Layer 13 of a small transformer language model trained on English Wikipedia (16 layers, counted from 0, width 128).
A neuron's activation on a vector x is GELU(weights . x), where the dot is the dot product.

Input weights of the MLP neurons that the questions are about. A number n stands for n times 0.014.
n12: 50 -17 23 9 20 -22 -6 -1 15 -12 31 16 3 11 37 -8 1 14 35 34 4 -10 19 -24 13 -15 20 42 50 -1 -25 -59 31 -15 41 -22 -39 14 43 -12 -11 57 -43 -10 -36 24 11 19 30 -8 -13 16 -50 -12 -22 -7 27 12 1 -13 12 -26 -10 -9 -9 -27 -2 6 29 6 23 -33 6 14 17 -8 37 8 12 -16 44 3 18 22 -17 -20 -16 15 22 -6 1 21 5 11 -41 14 4 -8 -13 30 17 -10 5 -33 -18 -27 -18 14 -46 15 9 -5 -49 17 18 -9 -6 -1 -37 -1 19 26 -39 -25 6 11 -7 -10
n18: 1 -56 -20 -26 -10 39 -29 36 15 23 20 14 -9 9 1 47 46 -17 -31 -14 43 45 17 10 -19 10 28 -16 5 -5 48 -33 -15 -34 -10 -1 26 -18 5 -25 -29 6 15 6 -6 -18 22 4 51 13 -10 3 1 -5 -24 31 12 34 -71 -21 -11 -1 4 -6 26 19 -3 -21 13 51 4 -27 33 -10 -26 -15 -10 11 -11 -19 48 35 -18 15 26 22 3 -3 -4 12 -12 36 46 -7 19 28 7 26 -10 -2 14 -45 -19 -17 26 -29 1 -11 -16 -15 -29 -2 -10 27 -12 22 -29 -1 -14 -29 14 -41 -34 6 -4 -8 -40 -21
n41: 0 -7 26 -18 -19 21 11 31 -17 5 -28 36 -44 -2 5 -9 -44 23 -39 -21 30 3 -27 2 1 14 9 29 -19 -32 -34 1 31 5 12 -21 -34 -6 -31 12 12 36 -30 -24 -20 39 -10 9 -18 18 -6 10 17 17 -15 4 8 35 15 -27 -25 38 10 -8 39 -2 -6 -17 12 9 4 6 35 10 -49 -1 36 -32 3 -4 -40 22 58 -34 5 5 32 35 3 -14 21 -3 24 -11 19 6 -14 -3 -40 7 39 -33 -1 -11 -5 2 16 -15 7 22 -1 0 3 -1 3 8 -46 12 4 -14 14 -26 -22 4 -22 -8 16 9
n47: 4 -15 -27 47 2 44 5 20 -23 -2 -4 22 -38 -19 -9 3 -12 16 -42 9 -48 37 -21 -23 -1 -18 -48 15 12 -15 -27 -11 -13 1 24 -11 -16 21 35 33 31 12 -17 -1 25 -7 4 -30 -4 2 8 -17 26 -13 -31 -23 12 -21 7 -37 -2 -26 12 -12 38 -22 -11 27 -10 8 -7 22 3 28 12 27 17 35 27 -7 35 16 5 -20 -11 -5 24 12 12 -38 -19 -40 -18 38 13 11 -6 21 21 2 24 28 -8 6 4 12 0 -39 -26 25 -15 -29 -8 -16 -21 5 -21 34 -12 1 -28 -3 10 -23 -28 -18 -25 0
n109: -24 40 58 -18 -10 -30 8 -54 -8 -13 -1 36 20 -36 21 34 18 -9 23 19 -25 -16 -22 -7 -34 4 -13 33 26 17 -37 -27 54 -47 -11 -13 -14 3 24 16 47 -29 -16 -12 11 22 -1 1 0 6 10 -18 7 23 29 9 51 -6 4 2 -15 25 -6 31 -19 19 3 14 -18 26 12 -3 -15 -34 22 -1 23 -13 22 -3 60 11 11 -8 -4 -1 -14 -29 29 17 3 -13 11 -43 23 -26 24 -17 -18 -20 -9 -36 -10 1 51 3 -9 13 -34 22 -47 18 39 -32 -1 15 7 7 -49 -21 9 45 14 -14 4 17 -15 -3
n128: -11 -24 -10 1 -8 -17 3 21 3 3 -12 14 23 -9 10 -12 35 -33 -24 18 -1 -26 1 1 27 30 13 -33 -34 -22 6 -1 -27 -23 1 41 15 -21 -2 -20 31 -11 29 17 10 3 -30 11 23 -1 52 -14 -7 2 39 27 15 4 37 -21 -23 -31 -6 -41 20 13 1 23 29 9 -4 -3 20 -6 -12 6 -15 -24 40 13 -10 2 -12 20 -15 29 5 4 0 19 -12 -30 -14 -29 13 29 46 -22 27 17 -17 23 20 -4 -14 -5 -13 30 16 -6 -28 -3 18 -15 -39 -24 -37 -27 13 -39 -13 21 2 29 -17 18 -34 -16
n140: 30 -22 -3 37 1 24 -23 -13 14 -16 -9 12 25 -17 -12 16 17 56 -12 21 -30 6 1 -17 -14 52 -41 3 -12 23 27 36 -7 -21 11 4 -1 -25 2 0 -6 -40 -6 14 -2 16 21 40 -1 -16 -79 37 -9 -4 2 -25 12 0 3 -13 18 32 41 -18 -22 20 17 -13 6 -20 23 -15 -53 -28 -5 6 -31 -31 20 -11 -12 -52 48 -30 28 -44 8 33 -6 14 23 -26 15 -45 31 2 -16 39 -11 -2 -16 -1 41 -31 29 20 -6 13 3 29 -6 24 33 -15 -29 -71 30 -83 -18 47 14 42 -32 3 -19 28 45 -28
n171: -26 3 20 0 1 -3 -33 12 -14 44 6 -32 -19 -13 7 10 13 -14 -10 2 3 37 -10 7 19 -9 -4 -12 -11 8 -5 -43 -4 -36 -14 29 -5 5 -2 21 -10 -6 37 4 27 -25 -3 31 -40 -4 -18 37 -27 34 -4 -27 18 25 34 11 13 4 -32 -15 54 -6 17 31 -21 10 12 15 6 -20 34 -1 8 10 17 -6 9 7 29 6 -35 13 42 14 10 -20 14 47 -9 -25 94 -20 -37 -11 8 -1 -7 -15 -20 16 22 2 -21 -5 -13 -56 12 -18 31 27 -24 46 13 -18 -12 -71 4 -12 1 10 -43 2 28 -44
n212: -31 2 6 -6 51 -8 8 -2 5 20 27 2 -11 -22 -15 35 -35 4 23 -3 -24 20 17 33 10 10 -26 4 -60 2 -36 1 17 -31 50 -28 30 -26 8 6 17 10 -57 5 -2 -9 31 -16 -2 8 29 28 3 24 8 14 3 -26 59 -30 -12 0 -12 -9 7 -21 -1 -4 8 64 49 18 -17 -3 -19 -11 10 48 -32 -21 -38 -12 32 -42 -17 -19 27 78 -10 -8 0 -19 40 12 37 16 -45 2 27 -24 -60 24 -11 8 -8 16 13 -7 -25 3 -1 -21 28 5 -24 -11 12 4 -34 9 -23 15 4 -38 -3 -1 -12 42
n276: 2 32 16 2 34 -13 23 -21 65 -2 20 22 -9 -12 29 -39 8 33 31 5 3 -1 37 48 -28 -35 -21 47 -44 41 -26 -74 27 -18 3 5 -3 -33 21 -41 33 1 -20 -26 -30 19 -6 -25 -14 33 -16 27 -2 11 -5 45 -10 28 -17 10 4 12 -36 -16 58 -33 -12 -12 47 -46 -44 5 -1 -48 -8 5 22 -15 4 24 19 9 27 15 -38 13 67 -22 31 10 13 -25 13 -55 -20 -23 -20 13 -18 -5 -6 -49 6 4 -34 20 -14 11 -10 -17 3 28 4 -17 -40 18 48 3 2 13 -2 21 -25 36 -44 34 32 -66
n370: 31 8 -1 -45 -31 -10 1 3 -9 -27 11 -35 20 19 -6 9 13 5 -12 -22 43 -39 9 25 18 -37 6 -22 15 18 -13 16 -15 -28 -13 -1 -1 -24 -19 10 22 31 -43 -20 -20 -19 -27 -3 10 -27 28 -19 7 34 -9 -2 47 8 -28 10 -20 24 -3 -40 -26 47 5 -16 -13 -10 -16 -1 -10 53 -38 -30 6 -24 31 -18 -15 26 0 -10 28 26 -22 18 20 42 36 8 34 15 32 17 -22 11 8 -26 -15 -8 26 -2 4 -14 -17 -20 -21 -28 -7 -32 20 19 20 22 41 -6 17 23 33 -21 -27 -15 28 10 -23 25
n372: 3 14 6 35 -3 -6 25 -36 -4 -33 -8 14 -10 -10 -10 -42 -3 23 -2 31 -24 -14 -25 37 -34 -65 -13 6 19 28 -7 1 1 -28 10 -42 17 9 -21 -40 -10 -50 -7 -6 -16 30 7 46 -34 8 -41 -2 -2 15 -18 3 -12 -44 41 -42 -50 1 -17 29 -5 24 18 11 -9 23 -34 21 -1 6 -26 22 -18 24 34 30 -18 5 20 6 -15 -17 -72 -12 27 -3 30 4 -41 37 -15 -18 1 8 20 7 6 -33 3 -17 12 -14 -11 -6 24 22 15 -9 17 -8 7 9 26 -8 12 24 23 3 -4 -38 -16 -4 7 19
n401: 14 -23 -37 -15 1 -22 -17 -13 19 -15 -22 5 3 37 8 14 12 -29 10 -44 6 -27 1 -42 29 6 -1 -22 -25 50 37 -21 -50 -9 -40 26 45 3 -1 -15 24 -19 25 -34 14 16 -9 13 22 -36 -3 27 -29 4 23 -18 -9 13 -28 12 2 -13 29 -31 -13 -4 14 -5 2 -62 -28 15 4 -1 8 -12 3 32 28 1 51 -37 42 -6 -6 5 -1 5 -1 -4 21 17 33 -16 -6 -43 -15 -50 13 33 -7 13 -2 -6 -16 -16 -48 15 35 -23 -28 14 13 15 16 -45 -4 35 46 7 -6 16 -46 26 3 10 48 15
n415: 26 26 -4 -1 35 -26 1 45 -20 -14 -13 -41 45 -42 48 -20 -9 4 8 4 22 3 4 -23 11 -6 22 -27 16 23 45 -21 -57 -15 27 15 -19 -21 20 -10 9 39 -6 -15 -5 -10 24 -10 -3 16 10 -7 -17 5 19 -8 38 10 26 -3 7 -21 -41 9 42 26 -26 -21 24 29 -33 -10 -3 46 33 -52 6 15 35 5 -2 6 0 -4 -10 34 -35 -18 -35 23 30 54 10 -25 15 -36 18 51 -46 -1 16 -79 4 -21 -5 -7 0 15 2 19 -42 -50 -4 -31 -3 -12 17 -18 -1 -5 -2 10 -8 2 14 21 -28 5
n455: -6 16 -8 -37 3 -8 -31 20 -36 -34 15 -34 18 7 15 12 -12 3 -6 23 3 -29 5 5 13 -19 13 17 -31 7 4 4 -3 3 -16 51 -38 24 -17 15 0 9 -22 -41 -26 -11 30 30 20 12 -48 -41 18 12 7 42 -30 17 1 -2 -15 -12 -3 -21 -12 30 -24 -31 -21 34 -35 55 -19 27 -2 -36 18 40 41 -4 -18 -39 -6 0 30 -13 37 58 7 -6 -24 -2 -6 -1 4 -24 -8 15 41 22 19 26 8 36 -14 -21 -30 22 -30 14 4 12 -26 -4 -14 22 23 -12 35 -21 15 7 18 -38 8 13 13 24
n502: -3 17 7 39 -45 -2 -19 4 2 27 -1 -24 1 29 13 -18 15 12 8 1 4 -14 -18 8 10 -10 -10 -21 15 24 -21 -17 19 15 10 -32 -25 30 35 -9 3 -6 -1 -36 30 -35 10 -1 -30 -31 -32 3 22 2 -17 6 42 -4 13 -27 -50 12 5 -9 12 -20 23 34 26 -45 -23 -10 -5 25 24 -18 -12 -8 49 3 13 18 22 -4 8 7 -8 -5 -33 18 -13 -51 21 11 -62 -8 28 5 -18 19 52 30 -22 -18 -20 -35 -19 36 25 -9 9 20 -8 1 34 -20 16 5 -38 -32 -16 -47 26 63 -9 43 38 -9

Each question shows a token from some text and the vector x that enters the MLP there. A number n stands for n times 0.035.

"in": -2 -16 13 -5 -2 -9 -2 -30 17 -19 5 -16 -19 1 0 -34 47 12 40 -22 -11 -5 -13 -13 32 -11 32 43 -7 -46 14 7 -22 1 19 11 -20 -1 -8 3 -13 31 15 17 29 60 -7 -27 57 -14 -22 -5 -30 26 2 -6 24 -6 -2 23 1 -7 15 8 -14 -18 14 -5 -18 -18 30 -13 13 13 40 3 6 1 -1 18 -38 0 -14 -29 -30 4 -37 -16 3 -40 -10 5 12 -18 -5 -8 4 0 -1 -6 8 0 16 28 2 -8 6 4 -21 12 -11 -47 -34 27 10 18 20 17 4 3 -45 -21 13 -22 25 -16 0 1
The two highest activations, in order: n12, n415

"i": -21 -41 28 -52 8 -19 19 22 42 -26 10 12 8 -3 -10 -25 -4 13 22 -26 -5 9 -4 43 3 -26 0 27 6 -27 -21 35 11 35 -24 -25 32 -26 -11 -7 6 -15 14 31 -11 21 -46 18 13 -12 -21 -11 6 12 -11 4 5 16 -3 24 39 7 -15 36 7 -5 19 1 -1 -13 4 -23 26 0 22 7 -28 -34 8 -1 32 -15 -23 2 -43 -2 -17 -11 38 -22 10 -24 -20 35 12 -23 -5 4 17 16 22 6 1 -17 16 -7 -13 -8 -19 -10 52 -43 -43 47 -31 -14 2 16 -12 -2 -21 21 51 21 -6 -11 -15 -23
The two highest activations, in order: n276, n372

"g": 24 4 -15 8 -5 -14 12 3 0 18 1 -43 27 16 -15 -17 42 -23 16 -43 11 -12 -6 -1 10 -5 -32 -13 21 -19 19 54 -18 20 9 19 -30 -10 -22 38 -16 5 1 28 -7 38 -50 27 17 -32 -12 9 7 46 17 -7 17 4 -45 -11 16 30 -8 -12 0 -4 17 7 7 -18 18 -8 0 10 35 6 -16 -19 -25 22 -5 2 -36 -41 -29 -13 -15 -20 22 -36 -1 16 26 3 35 -7 26 -17 -7 0 2 -15 28 -9 5 13 7 3 -15 -4 2 -16 -40 -4 -24 -14 -17 -14 20 29 -31 -4 27 -17 13 -21 9 -9
The neuron with the highest activation: n370

"L": -23 -8 11 -2 -14 -7 -4 -38 21 -14 -1 4 41 -1 4 -3 17 0 21 -27 0 2 10 -26 5 -4 11 11 -2 -25 2 1 -10 2 4 11 2 2 -7 22 0 -19 11 29 -6 -2 -23 -5 39 -23 -27 0 23 6 -16 -8 -11 -35 -7 32 10 4 10 10 -2 -21 25 3 26 2 -8 -3 6 -8 17 3 14 -5 -13 41 -17 -16 -5 10 -8 -22 12 -25 -5 -3 -2 -34 1 12 18 -38 -3 5 -12 14 -11 -3 -4 -38 -13 11 19 -18 11 -8 7 -25 -9 2 12 23 16 -5 -7 -17 0 -19 29 5 4 -16 4 -33
Which neuron fires most, and how strongly? n276, at about 0.91

"ag": 10 -37 -8 0 -6 -9 20 9 -24 -8 -17 -48 20 20 -2 -34 34 -4 23 -21 -2 -34 -18 15 11 17 -2 -28 -26 -16 -8 35 -27 -12 6 11 -6 -4 -18 40 -29 25 -18 34 10 13 -16 -3 11 -29 2 22 0 36 -22 -9 27 23 -12 17 12 8 -20 39 -17 -41 -4 30 8 -17 13 -24 12 17 28 -26 3 3 -4 12 -23 -15 -35 -20 -26 5 -32 4 -17 -7 -20 16 -3 31 9 -8 14 28 -17 4 -4 -36 24 -5 3 16 16 -5 12 9 16 -28 -57 2 -12 16 28 -14 9 44 -2 22 8 26 8 10 6 -5
Which neuron fires most, and how strongly? n415, at about 6.3

"es": -9 4 -17 -40 3 -3 -41 0 -12 -12 29 -37 22 -3 -11 -44 18 30 24 5 -2 -24 -34 -35 -4 -6 45 37 35 -32 9 0 8 -1 9 -7 27 32 -40 20 -20 7 4 27 0 52 -35 11 5 -15 -7 30 28 2 0 2 17 13 -32 8 39 -14 -10 61 -14 -1 6 19 -12 34 8 -29 12 -27 -1 0 11 12 -9 5 18 5 -9 -17 -42 4 22 1 34 7 4 -17 6 6 -18 -50 -26 20 -28 -17 16 -8 26 -3 15 22 -6 11 -35 1 -26 -30 -11 16 -13 10 -38 1 13 -1 0 -9 40 31 3 -5 -21 6
Which neuron fires most, and how strongly? n109, at about 3.6

"n": 1 -16 23 -32 10 8 21 3 -2 0 23 0 17 29 1 3 32 19 47 -72 8 6 11 12 -7 -43 24 15 6 -30 34 19 -1 6 24 -11 2 2 -26 24 11 -1 -6 -12 13 -23 -28 -5 25 -10 -5 27 -6 4 16 -30 21 -12 -11 -3 -7 0 13 -4 -1 13 12 3 -2 5 5 -9 10 -1 31 5 20 -10 -18 40 -24 -19 -10 -20 -14 -8 1 -17 12 -10 -2 -30 5 -19 -19 -33 -14 -22 3 -16 21 -4 7 -3 6 15 2 -11 -4 -12 -36 -14 -30 20 -23 9 -13 -16 -1 16 -26 -2 17 -2 -3 21 9 3
The three highest activations, in order: n370, n401, n276

"-": 11 -9 3 -16 14 -38 16 -11 -3 -4 16 -4 17 5 -13 0 13 7 7 0 -3 0 -13 -7 4 -4 9 6 10 -16 9 14 -6 16 23 -29 -2 -1 -11 -2 19 -10 -4 20 -17 14 -22 -23 1 -22 4 8 2 13 -7 -1 4 -1 -35 47 -12 -14 6 10 -16 -16 -21 16 11 0 -9 -8 -10 -14 4 33 -5 -12 -8 45 -22 2 -27 -4 -11 -32 1 13 21 -26 -15 -4 -9 17 4 -17 -18 22 -21 25 14 -3 -2 -6 -25 30 21 6 4 16 9 -35 4 0 5 -26 -5 -6 4 -2 -4 1 9 -5 18 -1 6 -9
The neuron with the highest activation: n12

"in ": -16 -6 -1 4 -2 -3 -6 -42 1 -5 10 -17 11 7 -3 -11 2 -2 27 -17 4 -12 10 -5 -12 -21 6 -6 3 12 4 14 -19 12 27 -20 -9 -6 -9 5 10 6 20 16 18 3 -2 -10 0 -10 1 -3 3 -1 -2 4 10 14 -2 33 2 8 2 8 -10 -15 10 -6 4 2 1 4 21 14 11 11 3 12 2 23 -11 -9 -19 -2 -19 -6 -11 -11 11 -18 -26 -12 2 9 -25 -25 -29 -6 -8 -6 0 -8 17 9 -23 2 44 -17 -27 4 12 -19 -10 -2 -4 -15 4 0 14 0 -14 -25 12 1 13 12 5 7
The neuron with the highest activation: n502

"18": -38 -39 21 13 16 6 3 15 15 -6 13 -27 6 20 1 -16 -15 -7 -5 -7 21 2 -3 -4 -21 -29 11 9 1 -24 9 -11 -9 25 -2 10 -10 -21 -56 21 13 -21 13 9 10 8 -3 -23 33 -21 -39 16 11 8 -22 14 39 33 -18 -7 36 4 30 22 -6 -15 13 14 8 7 10 -46 28 8 24 4 12 -13 18 17 -26 -16 -27 -28 2 11 -23 -15 -4 -13 -31 -5 26 24 21 -24 4 3 -7 -23 29 -33 5 -10 2 -20 23 12 -32 0 10 -11 -30 6 -20 19 -22 -7 5 17 -11 10 37 8 -12 -51 -6 -12
The three highest activations, in order: n18, n41, n415

"k ": -6 -33 10 -8 -10 -8 21 -12 1 -14 7 -31 -19 9 1 -3 19 -9 -5 -13 3 -14 8 -4 6 -34 49 14 -20 -21 2 50 -20 6 10 -14 5 7 5 -1 -5 -11 -15 46 22 0 9 11 28 4 -19 15 25 17 -28 0 -9 9 2 -10 13 -2 27 21 -17 -6 -11 20 -24 2 0 10 14 17 -1 20 21 -7 -7 23 -25 21 -46 -13 0 -12 9 -12 -19 -10 12 -2 -3 6 -9 -17 -14 -18 -34 14 19 10 8 -29 -5 4 32 -7 -11 -1 -13 -12 -16 -19 31 1 2 -21 16 -2 -36 6 -5 19 26 -15 -14 -13
The neuron with the highest activation: n41

"th": -30 6 32 5 5 -12 14 -17 20 -15 -18 11 11 13 9 -4 28 14 28 -10 13 -22 -18 31 -16 -15 25 -1 -31 -38 8 19 27 24 20 -19 29 -25 -13 11 16 36 7 7 9 -24 -12 28 7 -7 -42 -6 3 5 -17 -16 12 -18 -21 24 51 28 -7 14 -9 -1 -1 26 -20 0 -18 -29 -26 1 32 4 -12 -24 -29 13 -2 2 -22 -10 -32 -7 -9 -8 13 6 -57 0 -6 -6 37 -35 -19 3 -3 20 -9 -18 -9 1 3 12 22 -26 -1 -7 0 -26 -20 -8 -9 27 -13 -29 26 33 -5 9 29 13 8 -14 30 -32
The neuron with the highest activation: n276

"aw": -29 -37 -44 -33 8 -9 13 -18 -7 -22 2 -21 31 34 14 -43 11 2 -5 0 12 4 19 26 -5 19 -15 39 -14 -16 4 9 -11 12 52 11 -1 -4 0 27 50 25 -14 14 11 -17 -16 27 25 15 -23 7 3 37 -16 -23 -18 31 -8 51 -9 13 7 64 -2 -39 5 -7 17 20 -2 -7 -25 3 31 -2 -16 -5 12 3 -32 7 -43 -36 -15 12 11 -11 12 -15 -24 -12 -17 12 -4 -49 -19 8 25 -10 22 14 -23 1 -5 9 9 -35 -22 11 8 -4 -4 -17 -10 -9 -20 -28 22 9 3 -9 23 17 -4 -6 11 -44
The three highest activations, in order: n455, n276, n47